Layer 7 of a small transformer language model trained on English Wikipedia (10 layers, counted from 0, width 96).
A neuron adds its activation times its output weights to the MLP's output. To switch it off is to set its activation to zero at one token and run the rest of the model.

Output weights of the MLP neurons that the questions are about. A number n stands for n times 0.0025.
n19: -6 20 -4 49 22 -19 32 5 -6 15 17 46 5 -56 -3 -20 4 15 -4 3 -5 26 6 5 14 29 22 -11 10 -19 33 10 5 1 -3 -27 -30 31 -7 14 46 -15 -1 25 -26 -26 -43 12 9 -19 9 -9 -2 -2 1 -8 34 -10 21 17 43 14 1 32 4 25 18 -11 -8 10 22 -12 10 1 -14 19 15 -59 -18 0 -18 -21 -25 -7 -19 -13 -53 -7 -1 4 -7 -37 -18 -35 29 -30
n22: 22 -15 1 13 31 -41 8 -8 -16 -1 -2 -34 -1 -2 -11 7 -23 6 1 -49 6 -38 -25 -9 48 -2 7 24 12 15 -25 -6 2 39 -32 14 -8 -25 56 -5 -7 10 -5 4 58 27 -11 -36 -26 7 -25 -11 27 1 2 -24 -13 -5 40 -41 -30 -3 -6 -25 -4 -25 -15 4 38 -27 -16 8 -7 -22 32 0 -14 14 6 -9 -14 -25 -9 0 13 -14 5 41 -13 6 10 3 0 -1 -32 5
n24: -8 42 -29 7 18 10 -36 -46 -23 10 29 1 54 -8 6 -16 -20 -16 -14 7 -23 -26 -9 -51 -14 -24 -1 -16 -36 4 -44 -29 19 1 0 -1 28 9 -19 7 2 39 -14 -45 -19 -7 -15 -43 24 -9 -50 -37 -39 16 -29 35 28 24 11 3 6 15 1 3 -7 17 -40 -41 -1 -10 -9 19 4 4 41 -27 -31 -10 34 7 28 -28 -36 -11 -4 -26 10 -3 -15 -8 7 8 -49 9 68 39
n34: 16 19 0 -35 -6 -37 22 9 16 -13 -12 -14 -26 23 -21 -27 10 -42 -2 -16 10 -43 -4 8 13 -19 23 -31 15 -1 -38 -11 -14 -10 5 8 30 27 -22 12 9 -7 4 4 25 6 21 8 -13 -18 1 -29 -6 10 -6 19 -12 20 22 25 -21 -4 18 71 -2 26 -6 -37 36 22 21 14 -2 -18 -5 40 22 -8 -7 -17 -28 -2 7 -13 9 20 -31 5 -26 22 -11 3 11 -5 43 -41
n75: 28 -6 21 15 -3 -18 -3 46 -16 -6 -4 13 23 12 11 59 -5 -23 12 -25 -3 -17 -16 9 -14 -18 -22 30 -16 4 24 1 0 5 -38 -6 11 -7 19 -43 2 8 2 -15 12 -42 -33 1 -8 1 7 23 24 -2 24 18 -18 -7 -24 5 7 -13 20 -31 -1 -8 -30 8 -14 8 27 -14 -9 -1 53 -22 -48 2 -1 5 0 -33 21 -8 6 -4 -1 12 7 7 -15 -55 1 24 12 17
n110: -26 24 -32 12 93 -8 57 70 -5 -1 -22 15 53 8 -57 0 -48 25 8 6 31 8 7 2 35 9 -32 9 -3 14 -31 -1 -18 -36 49 11 -28 17 -7 -9 -13 -2 1 -25 24 -14 -12 -17 -55 4 -41 -7 18 3 -28 9 20 21 4 32 -4 11 19 -3 -40 4 -1 34 5 -14 32 37 -4 -17 17 -53 -13 31 -11 -9 -26 -18 -1 38 40 -58 18 -16 -19 8 4 -9 8 28 1 13
n146: 55 4 9 22 -8 12 -17 -11 -1 -14 12 -8 -20 4 4 -2 38 8 -2 -15 30 14 9 4 -16 -26 -14 30 5 14 20 2 17 -24 -6 17 36 -13 -15 -2 -17 -17 -30 -3 19 24 25 -7 26 17 34 -4 -58 -23 -8 40 37 -5 14 -31 -2 31 9 20 -20 21 31 -22 14 -29 1 -42 -30 14 24 11 -2 -12 28 -18 2 35 18 -3 -6 9 -29 -15 21 -23 -13 21 2 -6 -1 29
n198: 11 6 13 19 2 -1 20 -1 19 19 -2 9 -13 -20 -25 22 22 -7 6 -26 24 -29 -33 -30 11 13 7 -2 -27 3 19 0 -11 -16 23 30 -3 7 12 36 -9 -24 -27 -44 33 -38 0 7 4 16 -7 37 3 5 -11 -2 -13 -15 3 -16 26 -12 24 19 14 -29 -10 29 24 -3 9 20 -16 6 14 -17 16 21 -6 10 15 1 22 -28 5 9 -2 -30 8 -11 8 -14 6 13 27 -13
n232: -29 3 -40 51 3 -10 4 16 -14 13 -24 -26 8 29 5 -14 -2 -7 -4 4 -16 19 -24 23 -21 -4 -7 -3 -40 20 -5 15 28 -14 -28 -22 26 -28 28 6 41 -67 1 13 -13 36 -26 4 -7 40 -23 24 -28 -24 -9 -3 18 21 -51 40 -19 2 -34 -47 -12 -39 43 4 -30 -56 5 -2 -7 -11 5 -39 -10 -5 9 -27 -22 -2 20 1 9 2 3 -37 -20 -17 1 31 2 -23 7 -44
n252: 5 -15 13 22 -20 5 -12 -28 -3 4 33 70 46 1 52 18 -13 20 -17 -28 -18 17 -12 -12 -32 -11 4 -8 14 30 -9 -4 8 8 7 -38 -4 -28 17 -18 3 -22 -29 18 13 -2 14 -43 11 -7 -5 6 10 -3 15 22 -25 4 -2 -3 44 41 28 -33 3 -31 -15 -30 -4 -8 5 6 23 -41 26 -34 -11 36 36 -61 -12 -19 -7 -7 23 2 -14 30 34 7 -3 32 -45 21 4 5
n258: 40 -4 -14 6 41 3 28 -45 32 -25 -14 4 16 -17 30 10 28 6 -7 47 -12 -6 -4 -3 5 -4 4 -28 -7 23 -36 23 1 28 36 -32 -48 16 3 29 17 -22 -5 9 -38 -27 0 -10 -16 -13 40 12 -14 -18 -3 11 -1 -14 9 -25 -49 18 32 -4 -12 -8 1 -21 12 -13 -36 28 60 -40 -9 -15 -49 6 -8 -26 -3 11 -4 -1 1 24 -13 5 9 -16 14 3 -26 9 -5 41
n271: 6 45 -18 -18 29 -3 19 17 5 11 11 -25 52 -3 2 8 -11 -9 -10 -18 -16 -8 30 24 6 -11 10 -13 40 -18 -19 3 -14 -28 -33 -1 -2 1 34 6 -3 -21 45 20 1 14 -8 -14 7 -13 27 -10 -14 3 -7 7 -14 -12 -17 -28 8 -4 9 21 -10 -1 8 -35 -11 1 -3 2 16 8 12 24 25 -12 14 3 -34 -13 7 -8 -13 13 8 -5 14 39 -24 25 3 8 -35 18
n274: 22 11 -5 -15 3 15 -14 -19 -28 -1 -3 -11 -23 -21 19 40 6 53 -5 -23 -33 -17 40 15 -10 -2 4 5 -8 -5 24 18 3 13 -26 -2 -21 16 -9 -11 -17 -28 19 0 -39 7 -30 -15 -30 -13 1 -13 -4 37 2 30 -31 -3 16 -10 -6 -9 3 9 -18 -12 29 -8 8 16 -6 -50 27 36 -74 56 -8 -44 -14 -25 -3 24 15 26 -21 -34 -2 -16 -23 44 -40 -39 13 -43 -22 -67
n316: -9 -38 -5 -15 40 9 39 3 13 13 -30 61 39 -9 -9 -31 5 6 39 34 37 1 -11 -21 -4 30 35 1 1 5 -3 19 17 21 -20 -25 -13 -26 -50 25 -6 20 41 26 -22 -5 15 22 18 -23 26 19 -8 -42 -37 -26 -7 -6 -7 18 -14 -5 3 -24 -9 8 -26 30 12 4 -10 20 5 -31 3 -32 21 10 -6 -22 0 -14 2 32 -25 50 -21 -28 -10 -39 -17 14 55 -21 3 -12
n319: -46 -8 22 -3 -37 -15 -57 5 -29 -11 13 -20 -18 6 -13 1 -37 30 0 44 13 30 10 -4 8 22 26 9 5 10 -14 6 -4 18 26 12 0 25 23 17 28 15 10 6 -10 -25 -32 12 6 3 2 22 13 28 -5 -22 -14 17 4 -47 -10 -35 3 -4 13 -7 23 -4 -19 21 -27 4 -12 -9 9 42 4 27 8 12 -1 12 32 10 35 -24 -10 -27 1 -36 16 17 19 -47 8 38
n354: 7 -10 -36 5 42 38 14 -15 -23 5 -35 -35 5 -6 32 -42 33 1 -32 10 -7 1 -6 4 8 -2 -24 -3 -4 18 -30 -2 -7 -7 2 -15 -19 -24 -9 -3 14 24 -1 10 -51 -35 18 16 -3 4 12 7 5 -10 15 -5 6 8 -2 3 -1 17 -16 -12 -33 23 -26 19 -25 -24 -18 23 -6 18 27 -1 -8 -11 51 22 -15 22 15 49 -32 -1 23 -14 10 0 29 40 26 -24 8 26

Each question names a token from some text and the token that comes next. It shows the activations a of the neurons there, in the order above. A number n stands for n times 0.23.

Then comes g, the gradient of the next token's log-probability with respect to the MLP's output, scaled to length 1. A neuron's effect is roughly proportional to its activation times (output weights . g). A number n stands for n times 0.0037.

"\n", then "=="
a: 14 3 0 0 0 47 0 8 0 0 0 0 6 43 6 12
g: 62 -2 55 13 17 -19 -18 -18 17 23 22 9 7 -28 9 11 -73 -29 0 1 -23 -11 -22 -18 -78 43 42 -6 -8 23 -15 -52 -45 -59 -37 28 -29 -18 42 -52 10 -2 9 46 -17 -8 -9 -7 57 28 1 -20 -41 -13 -17 13 25 5 17 -3 14 -7 -3 7 13 -3 -7 0 -46 11 -5 57 -14 20 -10 -6 4 33 1 -3 -31 20 -67 -11 15 11 -4 -10 -15 9 -1 -6 1 -30 -41 -21
Which neuron, switched off, raises the next token's probability most? n110

"4", then ","
a: 16 0 0 0 0 0 0 0 0 9 46 0 27 0 -1 -1
g: -3 22 30 -8 12 -15 12 -3 25 14 15 -19 24 -54 -8 20 12 24 3 31 2 -7 -72 -15 4 -34 1 0 68 43 8 10 -29 48 35 9 57 -11 31 -32 7 16 -4 28 33 7 19 7 30 -15 2 -10 -8 -4 10 -32 44 -43 -21 42 8 -49 65 22 -32 31 7 13 -35 -41 -26 78 9 -35 29 5 -27 -4 22 -17 11 4 26 43 -26 17 14 13 7 13 -1 7 19 -50 -5 -19
Which neuron, switched off, lowers the next token's probability most? n258

" to", then " the"
a: 13 0 0 0 14 18 0 0 0 13 15 -1 37 18 28 34
g: 0 -22 21 -14 30 -5 17 -4 -10 -49 16 -5 -11 -21 38 -39 -11 -6 -6 40 -8 -18 23 7 1 49 -23 21 -20 -5 -6 27 -93 -38 -17 15 14 -25 41 -35 3 -39 6 -2 -8 -25 14 -27 -65 -21 21 31 -32 11 9 15 18 -16 -39 -34 -6 -5 15 45 30 18 -8 -21 -30 16 23 22 -4 -14 -25 -9 44 -52 5 -24 -49 36 44 12 -8 -18 0 49 53 30 7 14 -23 -26 26 44
Which neuron, switched off, lowers the next token's probability most? n354

" was", then " also"
a: 18 -1 0 4 18 24 0 0 0 7 12 0 16 21 14 -1
g: 12 -13 36 -12 -9 -26 -6 -8 -21 5 31 -49 1 -30 40 2 -45 5 -43 47 -26 -21 -10 29 -1 21 -28 -30 36 55 11 -19 11 -40 48 14 -21 26 31 20 -28 -12 -12 -17 -30 20 38 -28 -17 54 -17 19 46 30 -3 14 4 6 -31 -16 -9 -8 38 -25 58 4 36 -9 -15 35 0 -14 -38 8 -36 -8 7 60 -35 -17 -28 3 -13 10 -8 -22 35 22 -28 -14 35 34 -23 13 -53 -48
Which neuron, switched off, raises the next token's probability most? n316

" W", then "ise"
a: -1 19 -1 32 0 0 0 25 0 0 24 8 6 0 1 0
g: 19 19 52 -10 26 -38 -35 -22 50 7 -15 19 -51 -14 2 32 6 19 17 -6 28 18 -30 36 -21 -12 39 -19 -13 -11 -25 8 -24 -3 -12 -11 19 3 -11 -57 -16 -23 -29 41 27 9 -13 -31 -20 36 37 -25 35 -56 29 -25 9 -2 38 -6 12 31 9 -10 -57 5 -47 26 32 -50 -13 38 -35 20 21 24 -46 -39 30 -53 12 35 -1 -2 25 8 19 -37 -13 12 -28 -4 -11 -31 35 -27
Which neuron, switched off, raises the next token's probability most? n271

" H", then "ank"
a: 0 0 32 14 37 0 3 8 0 -1 27 4 23 0 0 46
g: 56 -24 -29 2 -5 12 9 -31 33 -54 -11 -26 24 0 5 36 -71 -25 -16 -53 26 17 -1 -20 2 -22 5 -15 12 27 29 20 1 6 26 -5 -7 20 7 -2 -5 13 13 -22 -21 9 21 68 -34 -17 -3 28 7 -2 -6 52 16 18 -47 -53 24 -64 -15 -18 3 26 29 55 -32 39 28 9 25 -15 -47 -8 -26 10 -6 36 33 42 4 6 4 46 -4 -26 -1 -30 -24 30 37 -13 -26 -18
Which neuron, switched off, raises the next token's probability most? n24

" At", then " that"
a: 16 16 -1 0 16 12 0 -1 0 0 10 0 -1 27 14 32
g: 12 -27 -8 -21 28 -21 13 -1 -18 27 26 -2 -29 8 46 -14 32 -77 -44 -13 -65 0 -11 -43 11 25 8 3 60 16 -72 -19 -21 10 -16 -55 -10 35 20 -38 -22 18 16 -8 -43 42 -46 -6 40 -2 1 10 29 -26 -9 21 -15 -21 -33 -19 -27 -21 10 7 -6 -37 -34 51 1 5 -20 8 2 -40 -23 -47 35 12 -32 -17 20 10 -3 0 -8 12 19 -40 -15 -6 -9 -35 4 14 22 35
Which neuron, switched off, lowers the next token's probability most? n316

"-", then " Will"
a: 9 0 0 1 0 39 0 0 0 0 0 0 0 0 0 0
g: 14 40 6 34 7 -22 9 -26 1 -32 40 -22 13 34 2 18 28 -7 -3 -28 52 13 -5 18 -5 54 32 19 14 8 -10 7 -12 -7 4 -29 -49 37 -39 -5 29 22 15 2 -12 13 9 34 19 -25 -66 1 37 -2 -15 -55 -15 18 42 -42 35 -58 23 -30 -33 -12 18 -45 -8 -12 15 10 13 14 -8 3 38 -50 3 42 -30 35 -63 22 14 53 -6 -5 -30 18 -43 15 -25 19 27 11
Which neuron, switched off, lowers the next token's probability most? n19

" En", then "n"
a: 0 0 27 0 34 0 23 20 0 0 26 9 33 0 2 28
g: -17 2 0 -8 -6 3 -33 -24 16 -31 -7 -23 -6 -60 -3 27 25 10 -21 39 13 -43 -16 -3 8 -31 8 9 -5 42 -22 11 -9 35 -15 34 -31 54 3 44 24 -29 80 -59 9 -9 -38 -28 7 5 -5 27 19 -7 -15 -34 0 -28 -4 -12 21 22 19 -18 -3 -31 -32 53 -11 16 -3 -47 -49 13 3 6 28 61 -48 -21 28 -49 -1 16 25 48 30 0 28 12 22 9 -8 13 -37 -34
Which neuron, switched off, raises the next token's probability most? n146

" George", then " P"
a: 0 0 0 0 41 0 -1 -1 0 25 6 0 21 0 0 1
g: 25 -33 -22 -13 6 -9 15 24 12 -30 10 -34 -13 18 -4 -28 -13 28 10 -25 -17 33 -7 9 -14 -18 -20 -57 -41 46 18 5 -20 31 -5 -4 26 -68 44 35 2 -16 -85 9 -48 -48 -22 38 3 -15 -13 4 21 -57 -40 -10 -4 -40 6 -46 0 23 -43 -3 -12 4 0 -8 15 17 -1 -34 -29 -29 -5 4 -31 37 -5 -2 60 -64 -3 20 -1 13 6 -3 8 -37 18 7 -32 2 -7 -39
Which neuron, switched off, lowers the next token's probability most? n252

" Court", then " seat"
a: 22 9 0 13 22 0 0 30 0 16 31 2 25 0 0 6
g: -28 47 12 -10 -8 1 -22 11 7 -17 -20 -3 30 43 9 2 45 -23 14 -38 -24 -4 5 1 9 16 0 -25 5 -8 10 30 -2 19 -93 11 6 -24 16 50 38 -38 17 18 -11 28 12 -11 9 -13 9 -20 6 36 -15 0 -6 3 0 11 16 21 27 -30 47 37 -22 35 32 16 51 -52 77 20 4 -19 -57 11 -22 37 -5 -20 -20 -12 7 -1 20 9 66 -57 1 -1 50 -16 -21 19
Which neuron, switched off, lowers the next token's probability most? n75

" From", then " Er"
a: 33 0 0 0 37 0 0 17 0 33 82 0 32 0 5 14
g: -57 8 -14 15 29 -36 3 -57 35 -34 16 25 6 -21 -16 -49 9 1 -9 -37 40 -68 6 2 26 -14 35 -14 -21 19 -15 4 33 1 -38 -32 -16 -28 10 18 16 -29 -5 25 33 -21 39 -13 -10 9 0 9 -9 -41 46 4 5 30 -18 29 9 -26 22 -39 12 -29 11 26 -36 -6 -20 -59 -6 45 24 -6 -12 35 -9 -31 27 55 -20 -3 -10 -46 -22 0 -47 20 1 8 -56 46 -13 23
Which neuron, switched off, raises the next token's probability most? n274

" with", then " Australian"
a: 19 5 0 -1 16 15 0 0 0 -1 11 0 40 5 29 7
g: -13 31 -32 -15 -13 31 -30 -23 -25 55 -29 -6 30 41 38 -1 -5 15 -20 11 -55 10 -46 37 -39 -62 -14 -27 -42 -13 -3 -3 -33 -16 4 -27 15 72 -11 3 -23 1 18 -11 33 -10 44 -24 8 -5 0 -43 -15 42 -7 29 21 -10 -16 -34 -11 38 3 -15 26 -19 0 -26 53 -43 41 -52 18 -4 -6 -23 1 14 3 55 4 -23 -8 -27 -1 -12 -53 -17 30 2 0 4 16 -28 -21 -36
Which neuron, switched off, raises the next token's probability most? n319

" corner", then " of"
a: 31 -1 0 6 12 0 0 19 -1 -1 0 14 12 0 0 20
g: -4 -21 -56 48 17 30 -37 7 -34 36 2 7 4 40 8 -19 25 -3 32 4 10 9 -17 -2 -21 21 56 -11 -43 -17 32 18 -33 -17 65 -14 -9 37 58 23 -74 -4 26 2 -29 38 48 17 16 -22 -4 7 35 1 -27 -1 -29 -18 -34 11 8 12 -12 -17 -4 33 -9 -9 -22 -10 -17 -7 -11 -6 36 24 -8 0 45 0 45 -18 21 18 -31 37 -17 -15 -41 58 26 -28 8 -29 48 10
Which neuron, switched off, lowers the next token's probability most? n354

"ube", then " on"
a: 31 0 0 0 0 0 0 -1 0 36 57 22 58 0 3 0
g: 52 -34 -40 -2 32 43 16 0 12 -44 -2 -43 -48 -9 -7 10 -40 14 -19 -4 -23 8 47 -32 35 42 60 -5 14 -34 -69 24 -52 0 -48 -3 3 5 -40 24 -28 -26 24 51 -26 6 -24 -33 26 14 -13 4 25 18 24 16 3 -20 19 7 11 19 -10 4 -39 -17 6 15 12 4 63 34 -48 -17 0 0 -18 -44 19 1 -49 -9 -24 -12 -3 35 16 15 28 32 13 3 -5 28 5 6
Which neuron, switched off, raises the next token's probability most? n252

" a", then " download"
a: 27 -1 -1 0 8 40 1 6 0 6 5 0 0 18 0 23
g: 24 -6 8 -7 20 -36 36 6 -21 10 -19 -2 -15 -2 -10 33 -2 14 61 38 50 44 54 -30 15 -28 -20 -5 7 -29 13 38 4 -57 46 -18 63 -21 -51 -25 33 51 14 -11 -10 30 7 14 14 25 -3 26 74 -15 39 76 4 -32 34 -12 7 27 26 -2 -19 -16 15 -16 21 -10 -5 14 -34 -22 -23 5 1 -11 14 31 -27 3 8 -24 8 -27 9 31 21 10 18 -24 -48 -12 8 -3
Which two neurons, each switched off alone, lower its probability most, in order? n110, n19

")", then " |"
a: 34 0 0 8 11 13 0 1 0 0 18 0 37 6 -1 7
g: 9 15 4 12 23 10 24 8 -2 15 -13 11 51 -16 -24 8 -23 51 0 -42 1 74 9 -40 23 9 -23 34 -16 13 -23 -5 49 -39 -24 16 -16 -12 -18 -18 23 7 -25 -30 -7 14 14 -32 -24 -18 -15 32 35 0 -1 -28 31 28 -11 10 17 -56 5 -25 41 45 16 6 26 -17 0 -49 -45 21 -41 25 6 54 28 -16 27 -10 5 -12 4 34 13 -3 2 -1 17 -95 18 -55 28 -15
Which neuron, switched off, raises the next token's probability most? n258

"Will", then "ie"
a: 0 7 -1 39 18 0 0 0 0 -1 18 0 -1 9 0 0
g: 17 -15 -22 13 -27 -54 -23 -13 45 -7 17 3 30 41 41 -21 10 -7 -2 8 66 -18 -20 20 7 -16 -36 -7 -33 1 76 10 -33 8 7 -26 -23 -2 50 24 13 35 -17 11 2 -26 48 -3 -35 -3 47 -35 -28 -9 27 -30 -53 18 0 50 21 -17 54 22 5 33 -29 -2 11 -6 1 38 -21 -10 -2 36 14 -44 11 4 -46 -50 -34 12 -16 3 25 5 -28 -12 -24 -15 -4 -44 24 -9
Which neuron, switched off, lowers the next token's probability most? n34